Layer 8 of a small transformer language model trained on English Wikipedia (13 layers, counted from 0, width 128).
A neuron's activation on a vector x is SiLU(gate . x) times (in . x), where the dot is the dot product.

Input weights of the MLP neurons that the questions are about. A number n stands for n times 0.0017.
n30 gate: -55 16 -138 -104 -26 -35 71 16 146 82 -102 116 100 -51 3 -111 -69 42 145 -52 0 -84 61 -44 40 -89 -41 94 204 68 190 -30 -237 168 -56 -17 19 40 3 91 36 147 97 54 -13 32 48 -104 -35 90 134 87 65 -160 159 99 -93 -123 -3 -86 20 160 -84 -114 -35 104 108 -68 -79 -55 -3 141 -28 231 212 176 -26 30 -44 -48 -13 85 55 -76 -139 -123 -70 -207 119 62 149 -27 -361 -48 247 54 234 98 48 -16 -183 -13 150 141 132 -82 84 -158 22 40 -55 -43 83 0 219 -26 79 -25 13 -179 130 -187 7 13 -61 74 7 48
n41 gate: -89 94 96 122 187 64 80 12 62 -158 64 -4 125 8 -33 29 193 36 -71 -211 62 266 184 -55 21 24 321 88 -28 163 8 -246 -24 -48 -196 -79 -4 -58 210 -281 65 -66 97 -147 -33 315 -217 -126 60 -62 -203 -159 254 132 -166 -232 -8 -61 -140 72 107 144 162 122 -193 -20 151 20 -150 24 -140 131 -65 -64 -110 -44 12 -21 -30 20 -230 131 -142 46 -127 -146 234 28 182 37 123 151 255 84 -83 -174 -100 -57 44 -105 59 136 88 8 -52 8 105 -125 28 -233 146 182 40 -29 202 49 -468 105 51 -160 32 -25 -66 40 60 -4 -151 121
n121 gate: -63 4 -37 -68 4 227 123 -101 83 -36 -183 -34 151 131 -137 100 32 -52 101 -56 -143 15 15 97 30 -18 -87 46 122 160 -15 -42 -115 33 0 -103 111 -219 -111 -41 -131 -46 228 218 -141 52 -128 -72 -26 118 120 92 105 -234 -30 -114 128 -81 51 211 -101 0 -221 337 90 -4 212 252 -50 -37 -128 284 -229 -121 -34 -7 -7 -46 0 -298 -74 -93 -218 -68 -19 -133 250 15 -38 -82 -130 -69 -109 44 98 94 -115 -127 -120 -210 190 -11 29 26 -26 130 -125 -140 -248 -65 19 -15 44 -108 116 -30 -129 156 21 15 -94 27 -181 66 -172 99 178 -92
n168 gate: -44 173 -69 0 -84 29 -42 96 -37 25 -101 101 7 115 -71 -184 -25 58 196 -55 11 -11 -105 -64 89 -93 -339 -170 128 33 7 -56 -62 147 -147 -11 178 41 186 210 -255 32 69 -136 -140 -102 -4 -53 29 -37 133 17 -159 69 11 50 112 -124 -33 86 41 7 109 -223 21 37 199 -99 -206 81 134 -229 109 -83 -195 -94 -66 -172 -23 -108 47 15 -99 22 84 120 -201 98 -56 248 -122 -60 -76 -152 43 -4 26 -55 -79 -95 78 -48 -97 -264 138 242 -7 102 227 34 -48 272 125 15 -164 -134 245 -84 -95 -4 -61 134 34 185 109 18 44 -258
n169 gate: 137 168 -4 -18 -87 11 0 -95 -189 71 -103 81 -158 -128 331 15 95 -14 -25 -7 -102 14 -7 56 96 -42 -49 -123 54 156 168 108 -11 120 -113 45 4 85 -101 47 51 -70 -72 41 91 75 -297 25 18 122 -64 -328 208 -50 -4 420 -50 11 0 36 -4 -21 61 -7 42 76 -55 61 133 131 -124 -51 -115 -39 -87 -142 47 -159 -136 -60 -86 270 97 147 98 37 240 18 -15 -66 7 37 75 -97 -204 102 -56 -36 57 -104 147 161 -14 -57 18 -268 90 57 135 -93 285 96 180 -102 -28 -66 -56 -90 -125 -64 4 -113 173 158 -161 -262 0 -144
n195 gate: 26 -44 -74 -146 79 -85 66 -23 238 -59 -7 4 33 298 -181 -34 295 15 -22 109 -68 116 -144 -80 122 -77 103 -31 -41 -199 -49 100 -83 -51 -110 81 -213 50 -22 4 212 40 -41 144 -64 -30 -137 146 138 81 -257 -104 64 156 -150 147 -156 -26 -11 -41 -64 37 49 38 -171 132 -98 -26 0 49 -55 34 -60 85 15 203 -71 123 -153 -26 -71 166 56 -226 -196 -258 169 30 38 -394 165 35 11 -178 102 183 139 -223 202 -149 -116 -144 66 26 37 110 71 -194 -181 -250 82 -141 -96 64 180 168 -65 7 148 -56 -102 -94 31 -48 -33 -78 -11 101
n207 gate: 29 84 -70 97 19 95 -84 -84 -76 -28 6 157 -73 31 -10 -58 100 57 -3 -148 137 115 -35 -109 147 44 -22 149 26 -77 0 -63 67 -60 39 192 16 -62 -118 -81 -120 15 -86 -269 39 -38 6 -150 51 -128 44 55 10 181 -35 68 48 86 -127 101 -19 -28 -153 90 16 -32 -74 122 37 -16 -124 -84 311 -89 -19 107 -84 46 -3 119 13 94 -234 82 -191 201 -91 153 154 -13 -223 43 170 127 -225 -238 33 -78 -16 38 40 202 -139 79 -175 53 -172 -41 111 -49 -45 199 -113 39 -129 46 -190 21 -12 -73 0 64 -39 99 124 -22 -90 -156
n235 gate: -139 13 -57 -82 -136 -210 102 -116 -38 -132 13 -76 47 76 -146 143 -26 -104 -138 -132 -212 -209 -27 -29 141 191 -89 199 -138 -34 38 87 122 103 48 -139 135 -21 162 -194 -82 59 114 3 -54 -74 67 72 158 -17 139 -61 -95 -267 -118 79 -121 -40 50 -166 -109 -13 -145 203 -43 0 20 -105 -85 65 -67 -20 133 67 153 133 -7 -28 -117 -96 40 65 -27 72 -135 -125 26 182 -52 41 89 -178 -13 114 16 0 -7 -51 162 -34 -43 178 -43 0 201 -115 47 -44 146 -35 -88 -24 66 10 36 86 72 113 78 -200 -260 209 -55 -17 -151 -77 136 -272
n265 gate: -233 -96 87 -65 96 -143 -147 -82 22 -38 -118 65 -87 -38 -232 -149 92 -84 10 -85 -71 -11 -164 -85 -11 -24 -14 -299 -49 113 -107 -69 -46 90 -99 120 -126 -11 -123 -177 18 -54 224 219 32 -67 49 237 -18 119 -100 94 0 14 -159 82 -21 -4 -136 -271 -121 122 -98 -215 -48 -258 67 187 38 -177 -129 149 -98 160 209 -66 -14 40 173 -10 -18 146 -130 -36 126 -94 10 271 159 -160 17 29 -73 0 -34 38 22 -128 145 11 -120 -32 59 94 -84 165 -7 56 -142 29 -18 -179 45 244 31 -47 -14 -145 95 132 14 41 4 -126 -175 -74 11 -161
n313 gate: 61 136 97 33 -107 54 216 -37 -13 -33 9 146 52 27 -28 -21 71 6 -187 31 -46 201 -145 53 -81 176 107 129 -34 -126 31 60 92 -54 -123 -44 67 3 128 52 -12 62 88 111 34 -33 88 -232 149 3 -228 -64 108 106 -83 113 -106 161 -151 -66 164 -114 52 61 -3 34 -3 -110 9 37 93 197 -143 -54 -49 -42 -37 -94 -128 -105 -70 176 61 22 -128 107 144 15 -112 86 21 -63 48 -76 42 54 -98 18 -96 107 261 -25 18 15 39 170 18 -164 57 -44 -79 -16 185 -147 125 -12 -133 -41 -12 169 -21 -163 149 -61 -3 -185 18 -70
n30 in: -100 148 0 -36 143 -151 294 -94 37 -29 0 -37 -267 -225 68 -260 -32 -258 -78 -103 84 20 -43 6 24 3 162 -65 -113 103 -7 -31 126 78 70 31 -89 31 -89 80 100 102 -36 34 10 -251 148 52 -115 109 -85 -140 -204 105 143 109 -105 30 -16 -62 47 -23 -202 -80 177 103 -144 50 74 187 73 -30 25 115 147 160 -27 -82 -73 -85 -50 -50 -40 91 -49 34 10 13 41 -212 -75 31 -29 -10 49 -39 -41 -80 -65 76 -155 54 -26 -112 -125 -97 -139 -7 -59 10 -70 115 49 0 65 -78 119 -203 45 89 -3 -247 183 -152 56 155 -133 -218
n41 in: -61 106 10 186 127 -158 -139 -121 157 -70 -128 -63 30 -30 -21 -247 -83 126 46 -68 66 204 61 46 -305 56 -63 -81 -133 -126 -62 25 -235 -113 -130 -112 37 167 51 69 -7 89 71 85 -62 51 -206 -37 -152 66 30 163 -148 -145 -123 40 -10 88 148 67 -114 -238 -173 48 53 -201 89 34 53 -21 -61 -120 62 30 -99 91 55 -87 -14 -167 186 -34 -14 -38 61 -35 -140 31 -153 148 -120 -179 -104 165 -30 156 46 -155 40 -20 169 -142 57 -253 -41 100 -102 -71 17 4 14 -104 -104 27 97 -211 99 -3 -112 232 -53 -32 104 -41 -152 -27 -62 -75
n121 in: -55 -47 143 -40 119 -18 -308 -172 -49 -29 62 -94 -95 76 -171 67 -158 -188 4 -118 109 -22 -172 -147 -241 -87 -206 15 48 78 -213 11 215 217 -86 -133 -272 -8 63 82 -116 -157 169 295 -33 -173 -40 -94 96 125 65 152 -71 15 74 86 106 -37 26 11 -79 51 -299 -52 -54 -185 -11 -11 -90 93 27 119 -161 37 101 193 -189 -201 151 -76 -132 0 55 19 112 -95 76 -7 -136 153 29 0 -200 -7 -54 242 -95 60 80 -140 -144 4 102 135 -62 -22 -4 18 47 84 -200 150 33 -178 141 135 50 110 50 66 245 112 -162 0 165 18 96 4
n168 in: -210 -108 44 23 -65 -30 53 -154 -263 23 237 155 154 30 63 41 33 -71 -109 -3 -72 111 -137 -223 -76 -142 -40 -28 -81 153 123 -139 74 56 44 24 -364 -41 -128 146 -7 39 47 -35 34 50 107 43 -40 -94 -159 171 102 87 -24 -29 57 186 -7 -33 -79 -60 47 -206 46 -163 78 -135 -30 -44 -254 -27 -140 0 -123 13 -122 -274 49 -73 -37 -109 81 7 131 -146 -66 138 138 -48 -136 -56 -87 154 -215 -96 -77 140 -116 -30 -43 127 83 -124 -101 -119 172 -17 -97 264 -54 -117 -76 -34 149 14 -26 26 -16 -67 158 -39 24 -47 -27 -61 129 47
n169 in: 45 41 -131 -190 70 -7 40 -60 197 -157 96 -89 -59 -82 7 -91 -17 -59 -221 35 -141 -56 38 68 11 102 34 -7 108 28 194 -40 66 198 348 -111 97 100 -104 91 -70 104 -278 -227 123 -14 214 -92 45 21 -113 -77 -264 7 -49 -103 -225 -87 79 -72 56 -82 170 -119 68 -133 53 24 119 39 124 -56 11 -28 -119 -110 10 129 -215 -3 128 165 192 -121 -51 -61 133 63 36 -7 -232 29 -21 -155 126 3 -11 42 -7 219 -20 173 48 155 -104 -58 136 -274 -27 -97 -52 -124 -75 91 99 25 20 -47 111 155 54 44 7 -66 -190 -142 32 -114
n195 in: -120 -50 -88 -20 179 -34 -157 38 -116 -131 88 -136 0 -104 81 -41 60 -102 -170 189 3 -119 47 80 192 -77 -54 -135 -24 -28 -17 148 -38 -60 41 14 -300 -119 58 48 -69 -102 -106 28 59 65 -58 67 44 88 -7 233 -73 213 -154 -62 20 7 193 -34 76 41 109 -96 -77 -96 28 69 -10 -17 -36 173 117 108 45 10 14 -341 -14 -13 -85 -59 -137 217 219 -71 -47 -10 0 76 -64 -67 -165 78 157 -134 -18 -159 50 -65 -60 -49 78 -214 51 50 -154 -266 240 -116 0 -14 81 -193 17 132 -53 88 -221 68 50 244 -157 78 -92 -154 -41 -157
n207 in: 10 128 144 -164 -56 -95 45 90 54 -6 -65 61 -128 -42 -71 93 122 36 -216 70 -91 204 -180 -109 -47 184 23 -58 40 83 177 51 229 -100 -13 48 69 122 -26 53 40 -115 -53 -89 13 -59 -98 35 -194 112 10 -66 90 -36 -159 -164 30 69 62 85 -187 -75 20 -89 -10 -86 113 63 122 196 249 -90 -106 7 -260 91 23 78 -86 52 -197 -20 -109 71 83 10 110 -148 -51 -27 65 41 -88 23 71 -94 116 13 -181 13 100 -80 120 105 52 -171 102 125 -134 -61 -165 -195 52 -63 32 111 16 -51 239 23 -32 -215 -148 -293 92 13 -73 -72
n235 in: 83 73 57 -63 47 113 -180 -25 -143 -91 -205 -66 142 106 240 65 -21 71 -73 -93 87 11 -99 177 -84 -35 -137 111 43 0 87 55 22 -119 40 -192 -336 -11 -261 -51 188 -180 11 -45 105 -161 -135 -108 218 -254 -60 17 -261 32 -57 -266 25 -129 -71 170 29 -149 -179 212 -56 324 4 14 84 -108 -26 -149 -19 -46 61 -53 -22 -77 -128 74 50 -14 -36 -55 180 26 -81 118 -18 54 -67 148 -32 43 -32 -95 222 -109 39 -190 31 -102 74 -146 46 175 157 43 88 -114 122 -124 -35 11 -49 -98 -70 14 138 -81 98 274 -18 43 142 -43 -86 111
n265 in: 242 23 -81 -73 -21 -98 96 -31 -3 20 61 -70 -95 -77 -158 96 119 116 30 34 52 109 -84 -73 42 -63 -167 -116 -143 24 38 274 -256 100 -45 -88 -85 91 272 151 -131 -122 194 -95 58 -51 -27 163 61 28 131 72 -52 172 -31 32 -190 163 -192 54 207 128 -51 14 50 -72 -103 14 -50 -124 50 100 -36 61 265 7 -51 -7 7 -124 153 28 -187 17 -240 98 137 58 251 14 137 278 13 64 -7 3 -78 -261 -64 -48 -73 -111 20 71 24 190 37 58 -13 25 72 42 -30 123 147 104 -66 72 -92 168 113 39 132 85 162 -10 68 -34
n313 in: 17 -211 25 22 68 -31 62 169 61 -130 17 -90 79 42 70 -74 -91 45 47 -62 17 48 59 -5 196 22 -89 -114 42 82 -163 82 -14 -91 -11 -111 -87 -38 73 -80 -100 -19 -82 -53 85 -70 14 155 -45 157 83 54 -89 -78 -9 -36 -163 42 165 -22 -86 -3 -147 -17 157 125 3 227 -96 28 -74 -46 9 -59 108 -42 -216 -61 50 92 -101 -71 85 -40 68 23 -50 -172 -72 -17 42 79 28 67 -166 -191 73 -57 -108 -102 -55 -80 0 -14 36 -58 155 -59 -45 61 51 72 97 -31 114 -216 107 38 -158 14 -166 -27 -40 -84 -65 6 17 268

Each question shows a token from some text and the vector x that enters the MLP there. A number n stands for n times 0.0078.

" the": 193 159 37 58 -45 27 17 -219 -24 36 -9 -74 -20 13 -252 104 -102 25 -73 -27 -83 -39 33 -27 124 -33 84 31 46 -20 72 21 -80 -38 -20 -81 93 -2 -52 -64 43 57 -79 86 56 -23 12 -8 -21 34 6 22 -49 -68 -12 -169 37 -94 -60 -84 128 -37 8 7 9 -52 29 59 -30 27 -30 24 243 -33 38 30 -23 -77 -61 -55 101 -61 -61 -38 77 53 77 -22 -126 91 -132 -120 68 28 5 -38 85 131 -29 -42 -72 -3 -5 110 -10 59 59 27 -4 -22 -54 -79 -84 -28 -95 -39 64 -8 -48 138 111 -430 -67 65 62 73 -43 110
The most active neuron and its activation: n195, at about 0.45

"erson": -40 -204 -4 -32 92 -135 -214 -127 43 40 -109 113 60 -6 137 16 -18 -46 -7 -89 41 29 94 -29 173 -30 139 17 104 -55 226 -71 -127 -88 62 -66 35 -77 -15 -94 -25 -2 -176 141 59 -57 65 84 -129 34 15 17 24 64 -109 -27 12 -22 -6 -14 -48 56 -76 117 15 -143 -80 36 -12 -18 -140 -58 171 46 73 -66 23 31 -148 124 -112 38 86 -31 34 54 61 -92 -81 117 -157 -27 -9 -90 -77 -8 67 68 34 128 187 15 -190 67 -100 -31 82 75 -74 55 79 45 -89 20 45 75 -114 -9 -41 279 207 125 74 53 30 24 7 -165
Which of these neurons fires most? n169

"f": -25 30 39 56 22 85 215 -22 -15 -118 21 92 -64 46 -96 8 136 66 53 24 -70 87 190 -30 143 -66 18 89 38 26 5 24 46 -60 -92 -175 170 39 -67 -34 -33 -55 41 98 90 -255 -5 -46 -26 -24 -17 -98 -9 167 137 -142 55 27 87 48 -34 -45 -30 31 -14 -99 -48 76 17 173 -97 -80 15 138 98 -80 -65 -41 24 241 -117 -14 4 -87 18 184 -33 -84 -20 99 106 150 109 51 -11 51 -25 200 -11 187 51 -56 -158 54 130 16 32 44 -122 88 80 60 -28 17 -13 -112 128 -50 -79 241 33 -58 10 141 9 -200 -3 83
Which of these neurons fires most? n313

"gan": -14 -44 35 196 -59 -112 -131 -160 -78 42 -14 36 156 -50 56 40 5 25 -26 4 -49 40 69 73 218 -19 9 44 44 -81 90 3 -14 -202 7 -135 97 -54 -170 -87 166 -28 -82 69 -11 -108 55 -47 20 2 -122 -99 -69 193 -77 20 104 -141 -4 -75 -58 90 -6 39 47 -9 -190 -32 -78 104 -300 -119 -6 -108 84 -144 100 -75 -66 165 -89 58 -32 -124 -102 85 -24 -10 -138 -10 -17 57 77 17 5 -1 13 109 -17 175 109 161 -40 118 -35 -95 -107 -97 -84 44 156 -3 112 37 -12 57 60 -75 32 109 166 13 17 120 63 -38 24 -1
Which of these neurons fires most? n169

" returned": 101 229 56 -1 54 -44 39 -80 -15 85 -67 -162 -35 -99 -201 28 18 35 -49 -12 -114 22 35 -36 110 -33 36 190 -53 108 143 82 5 -77 -16 -116 -45 18 -72 -132 20 38 -148 132 81 31 12 -51 35 -48 28 -67 -37 54 32 -113 -14 -111 -26 -153 71 137 37 67 -38 -46 80 58 -94 13 -78 99 444 -105 5 17 5 -129 -51 -7 107 19 -42 -66 48 75 -12 59 -174 73 -28 -10 -24 -48 -5 -89 4 23 -21 57 -110 79 -52 196 13 -66 70 -39 3 39 -12 -104 -27 51 -110 25 13 -31 -54 108 109 -30 7 58 -39 145 94 11
Which of these neurons fires most? n235

"0": 287 -18 41 44 110 -85 26 -106 71 -9 -33 -29 118 -64 -252 101 29 26 -100 -105 -71 -117 164 -17 55 -136 59 70 16 138 128 20 -37 -6 -100 52 71 -36 42 -187 48 8 -95 -23 -39 -189 137 -46 -89 6 -144 -79 -55 88 16 -72 -28 -94 64 -28 -15 -8 -93 43 -92 55 77 -58 13 -30 -94 18 96 18 42 146 6 -91 -48 -119 -81 -31 102 106 161 29 -28 -192 25 70 -97 -116 17 71 69 161 57 -62 100 -66 81 45 17 46 -5 1 85 102 -137 57 111 -34 -55 -151 -144 -53 -5 54 64 270 28 -83 -127 82 5 93 -147 115
Which of these neurons fires most? n121

" North": 96 12 127 138 -27 -190 123 -137 -89 -26 -109 -33 14 -46 -163 70 107 13 -115 16 -71 23 116 30 159 -107 41 15 -1 -21 58 -66 49 46 -7 -102 46 34 -18 5 61 -24 -130 107 55 -14 16 50 157 32 80 -73 31 123 44 -92 44 -50 85 -41 -28 -22 -26 32 12 -56 75 41 -104 1 -134 -130 178 -12 104 -18 86 -179 1 -6 46 -35 -87 -27 104 61 191 -78 -60 25 -30 -63 12 -8 30 48 -93 116 -58 55 157 -120 -25 3 5 -17 78 8 41 53 -94 -33 -7 -129 -63 -107 237 20 -112 316 126 -197 -100 143 40 -30 -84 203
Which of these neurons fires most? n313

"art": -52 -99 39 -27 -2 -131 -121 -232 47 -53 -31 235 57 50 11 -40 -35 30 65 56 -128 21 79 -84 92 -16 114 93 -3 -98 43 2 -20 -140 167 -159 38 171 0 -84 1 -29 -101 114 10 -59 -61 -109 140 21 -43 -121 -103 143 -168 43 88 4 101 67 -91 154 -51 6 -77 -122 -18 55 -93 -12 -169 -38 93 62 27 40 84 2 -86 177 -112 -37 3 -130 -31 24 55 -108 -1 20 -5 101 72 -124 -63 79 134 200 60 136 163 19 -36 108 -214 7 9 76 -114 32 135 92 -4 110 -44 82 -104 69 -61 111 195 77 -10 -66 106 28 72 -134
Which of these neurons fires most? n30

" of": 246 -19 107 -42 23 10 -171 -94 36 -46 37 50 20 -28 -159 39 68 -82 -103 -15 -70 -55 119 -103 165 20 16 45 -69 -45 -36 -41 -1 -3 -121 -32 20 25 31 -122 53 42 17 -1 113 4 57 18 48 -15 20 36 -78 54 -50 -117 8 91 -38 -17 36 -149 -1 35 -30 -139 22 -19 -115 68 -73 56 188 -97 29 -7 -67 -51 -11 55 -33 121 64 -102 93 74 121 160 -80 43 96 -2 46 -17 53 -1 137 155 -20 2 86 -7 -68 -122 -32 -114 53 -59 -9 50 45 -114 -112 89 -88 0 80 127 32 227 58 -373 -18 -120 24 167 8 -36
The three highest activations, in order: n207, n41, n313

" His": 304 77 52 51 35 -10 -42 -149 22 -58 19 -78 -18 6 -184 42 -209 107 -21 -22 -37 -81 34 -85 103 -89 107 -12 14 25 114 54 -34 25 -47 -81 102 -25 -12 -68 159 43 -99 124 42 46 64 1 -51 17 123 67 14 -39 38 -101 -68 -118 -41 -37 157 129 -59 -2 94 57 87 64 6 137 -8 29 282 -37 77 -79 55 -70 -40 -6 7 64 46 -75 58 82 20 7 -178 158 -153 1 154 -108 -16 -44 -26 48 -43 -125 -31 -8 -109 85 -41 43 155 -81 -22 -15 -43 -32 -72 -25 -22 68 -3 -33 -41 141 125 -244 -88 62 13 6 19 -72
Which of these neurons fires most? n195

" Route": -3 -77 47 -67 53 13 30 -128 1 -100 -113 -144 -14 5 -140 75 52 63 11 85 -179 -52 62 -110 171 -27 -87 -37 78 -2 95 -17 -36 70 -54 -74 -31 113 56 -141 87 -1 -178 105 73 31 39 18 117 -163 -12 -36 -97 65 -107 -112 111 -111 62 19 17 52 23 -60 -56 48 -107 100 -136 -6 -40 -4 301 -10 46 -77 1 -25 93 24 72 59 80 43 231 -46 57 30 -75 -81 -135 -46 -30 25 -47 17 -53 64 5 118 149 -8 -20 -131 110 47 11 36 -78 44 -29 161 -107 16 -20 19 204 111 -23 219 191 -74 53 112 117 86 14 -5
Which of these neurons fires most? n207

" and": 249 158 101 -17 -23 -6 -45 -159 77 -1 -32 -34 -30 54 -345 81 -27 -73 -66 -52 -82 36 68 -29 94 -7 36 52 58 -3 65 78 -59 -73 -15 -70 32 7 -13 -51 21 90 -153 50 46 -17 -7 -7 -41 -30 15 16 -3 30 43 -139 24 -84 -100 -89 63 -58 -25 15 -37 -54 54 41 -18 102 -108 152 317 18 114 29 19 -30 -56 -22 58 43 33 -42 156 40 50 -30 -195 118 68 -42 48 -66 -11 12 73 41 -18 -76 4 72 21 108 44 -5 44 -35 -2 54 20 -52 -91 65 -72 67 -11 116 13 195 70 -293 -91 126 29 4 24 54
Which two neurons fire most, strongest first? n168, n121

" resulted": -11 47 -34 -17 106 -134 92 -95 70 18 -93 -130 -21 -112 -225 26 -99 0 -41 161 -35 25 -1 -169 141 -47 6 76 30 23 127 67 -39 -3 -109 64 133 97 -83 -115 133 13 -124 237 122 56 101 49 -43 -70 -70 -16 -69 14 -25 -83 21 -125 -32 -85 42 56 88 -63 -39 1 58 56 25 -44 -77 117 249 154 -4 51 38 -101 28 -42 6 50 233 -131 104 123 -61 174 -58 -25 -56 80 71 -67 -8 -74 2 -146 67 144 -142 -7 -76 -12 -55 -115 -43 -10 -98 75 -46 -82 -43 50 -111 -11 156 19 -35 -2 245 -108 80 130 -17 103 -17 -124
Which of these neurons fires most? n30

"all": -46 -79 160 20 149 -91 -125 -79 2 -53 -29 182 0 8 -218 31 -70 32 -77 -135 22 -30 4 -14 65 -96 4 52 -153 -5 47 73 -8 47 0 26 -29 124 -65 -95 27 95 70 25 28 -132 -23 -59 83 -69 17 -85 -141 117 -159 -16 46 83 42 87 -154 -79 -51 18 -66 48 215 -82 -40 103 -79 -155 296 28 52 -46 98 -119 -86 -27 -78 63 -64 22 169 71 -19 8 70 135 -11 -30 131 -168 19 9 69 167 53 26 -83 19 26 164 -76 -65 -27 83 -116 77 101 -108 -121 -53 -44 -25 29 167 1 184 87 -59 -61 -128 71 27 -70 0
Which of these neurons fires most? n207

" is": 7 39 122 76 14 -111 26 -196 58 13 -94 -34 -2 -41 -280 85 -43 30 -98 175 -151 -40 -17 26 39 -106 31 92 78 88 134 90 48 10 -133 -34 -31 39 -27 -82 116 54 -165 121 183 42 70 -31 -49 -145 -82 36 -82 4 2 -137 -48 -16 -87 -76 60 50 30 -11 -18 -70 136 45 21 -25 4 -26 255 -4 30 28 117 -37 -111 -10 -55 -85 2 -98 147 49 -10 164 -202 5 41 -53 -58 -55 -57 -59 97 32 35 89 -22 31 -114 4 78 22 -63 121 33 48 -32 53 26 61 11 25 -12 38 -13 148 35 -303 29 45 67 66 -93 -80
The most active neuron and its activation: n121, at about 0.18

"ical": 43 -39 -50 69 166 9 -11 -151 -56 38 -10 -66 18 55 -310 99 -52 1 32 -50 -80 -95 55 73 89 2 33 87 72 183 20 -21 -110 87 -64 -15 223 -30 -4 -61 12 -66 -86 94 52 -200 92 -19 -35 31 2 64 -141 208 -6 -172 76 -71 -42 -40 -8 121 -11 24 -70 94 147 -4 118 -62 120 -40 174 57 6 -54 -116 9 -6 -41 7 74 25 -34 163 73 145 -60 -104 -24 -176 -44 85 -99 81 -34 46 134 52 -108 1 -102 -100 -53 193 158 42 -108 -46 147 -82 61 -181 -65 8 -32 -2 22 25 238 110 -79 -9 65 74 60 -51 16
The most active neuron and its activation: n121, at about 2.6

"able": 57 18 32 -3 61 -29 -142 -129 114 -21 -92 -25 -66 -26 -338 17 58 21 36 12 -149 -29 -53 62 140 -25 28 225 -110 47 83 5 46 -119 -163 -72 4 48 -22 -36 49 30 21 13 32 -110 71 69 38 170 -24 -14 -47 177 -75 -179 78 6 21 -53 72 -49 1 -9 -35 34 115 -64 69 5 -73 -190 287 48 -47 53 1 -25 3 -104 83 29 -89 -33 68 45 -25 -43 -191 92 -92 45 131 24 -60 71 81 61 48 -150 13 -36 -38 99 39 -62 104 65 22 66 -6 -106 -95 37 -43 16 -19 -27 49 271 180 -89 27 -131 -2 104 -52 -70
Which of these neurons fires most? n207

" or": 160 -8 94 -101 155 17 14 34 139 60 -132 -17 13 147 -177 26 -23 26 -100 -121 -156 3 12 -201 67 -11 37 38 23 103 16 45 -70 -93 -90 11 -54 14 150 3 70 -41 -59 149 6 -25 161 -6 -34 -33 -68 -83 -57 172 6 -36 161 -114 -37 5 32 16 44 -113 -189 21 131 12 104 -5 92 -95 236 -29 104 116 -14 -64 -79 -74 -40 -82 10 -66 180 30 -77 -62 -76 237 55 -106 -9 -84 87 51 41 79 55 -55 -91 183 54 -85 178 41 2 -96 2 -28 44 56 -90 -34 -73 -22 72 -22 120 77 173 -137 77 51 129 -77 75 -33
The most active neuron and its activation: n195, at about 1.3

"by": 214 -16 107 181 56 -5 5 -132 114 -12 75 128 -5 -126 -340 66 75 55 -179 105 94 27 -72 17 258 -1 76 82 31 -79 -37 34 10 -152 -5 -155 -55 -36 -19 -14 109 69 -74 84 4 58 19 -91 28 -14 155 30 -103 184 -28 -51 4 -7 -22 -83 -63 83 -55 21 123 -5 56 -22 -52 179 -140 60 113 -115 33 11 -83 -75 -2 -35 -119 36 -69 -195 51 96 76 50 -101 31 93 11 97 51 -36 38 15 -19 98 -179 -57 1 -111 -46 -92 39 0 18 26 -74 77 -178 -47 -164 -92 78 107 70 32 118 -90 -86 -55 -74 73 16 -19 102
The three highest activations, in order: n195, n313, n207

" 65": 146 126 100 18 75 113 -9 -194 3 50 -138 -36 113 -44 -345 48 -37 71 4 -63 -24 49 60 -51 13 -131 -73 140 22 24 64 26 -14 -52 -133 -44 -57 60 59 -69 33 4 -43 140 128 -119 235 40 -61 -131 -207 -21 -145 56 10 -71 -132 -233 2 24 -109 -61 31 -114 -73 41 41 -9 97 25 -14 -41 137 48 -83 93 33 -142 118 28 15 14 75 -131 152 30 0 42 116 76 -194 9 20 -56 109 105 -5 11 90 -28 27 120 39 -59 73 -9 15 -112 -127 -17 10 -12 -75 -62 -97 -62 83 73 48 61 160 3 -76 -154 57 100 -88 -86
Which of these neurons fires most? n168

"ett": 87 -43 6 52 111 -33 -76 -131 -37 14 4 18 66 60 -276 149 4 48 -95 -175 -36 -60 65 -5 139 -62 -1 90 48 -103 145 -41 21 -89 -101 -201 135 10 -96 43 37 82 100 116 -15 -155 12 -31 75 137 5 -151 -113 36 -36 -27 -6 -66 -114 11 -85 32 -51 130 7 -78 -63 63 -129 50 -4 -137 243 -23 31 -122 -37 -84 -8 11 -63 -19 -48 56 -8 179 24 -100 -44 95 236 104 140 -138 63 -15 -89 23 42 -42 -6 -50 -171 170 -40 -39 -39 -32 163 43 79 -110 -99 -25 -93 12 -164 -86 9 46 -158 -2 -165 -96 -56 -47 15 84
Which of these neurons fires most? n235

" he": 144 -22 109 77 2 80 149 -66 76 45 37 -71 -107 -5 -215 24 -129 23 41 128 26 -96 95 -118 113 -56 41 18 147 48 184 60 -18 -5 -124 -76 133 -137 -101 -102 146 95 -142 250 109 27 113 -80 -25 -56 97 -68 -104 109 11 -46 -55 -111 -69 -49 -2 12 -73 -84 56 -49 96 27 21 67 0 -26 298 -6 61 -22 49 -112 -80 -120 -89 91 26 -15 73 29 43 -101 -163 33 10 62 46 -33 -70 37 17 6 -21 -17 -35 35 -16 124 30 -152 39 -22 -78 -134 -23 -25 -21 -97 -78 4 -5 43 -87 82 108 -163 -203 152 1 -23 51 14
The three highest activations, in order: n169, n30, n168

"hemat": 100 43 -101 -50 31 -92 96 -40 -25 -69 -15 -21 -3 -19 -187 76 115 2 87 9 -42 -15 17 -70 178 87 6 106 46 10 86 125 -94 162 -40 -11 25 -9 34 -29 -33 65 -9 -44 37 -111 -11 27 23 -117 59 -64 -49 70 -62 -78 20 -84 -54 -108 -17 129 -97 -60 -83 -15 3 -8 -48 11 -130 -143 243 -38 -27 -75 -69 -160 42 20 47 -23 -58 -102 90 77 98 -80 1 30 -75 -18 56 -90 73 -56 116 249 -101 12 88 -38 -150 -83 75 -101 32 6 52 149 238 -46 -151 30 79 -74 -40 53 32 339 -94 -4 -235 -77 68 -108 39 96
The most active neuron and its activation: n121, at about 0.43

" a": 346 119 30 24 -24 -32 37 -255 47 40 36 -54 15 44 -256 56 -108 154 -24 -112 -72 47 34 -86 44 -53 89 94 103 -69 100 94 -65 -2 13 -9 -36 -31 -98 6 82 137 -116 48 -8 -60 61 -76 -123 34 -50 46 -19 39 22 -173 20 -41 -7 -86 111 99 61 34 39 5 36 120 18 -20 -14 12 203 -61 125 27 -58 -77 61 5 83 15 0 -55 75 58 113 127 -107 115 -43 -66 42 6 -35 -27 -107 143 -28 13 -170 71 12 186 78 -30 42 83 -41 19 70 -17 -17 -10 -15 -71 14 56 -85 66 143 -275 -23 16 61 -44 38 91
The three highest activations, in order: n195, n235, n41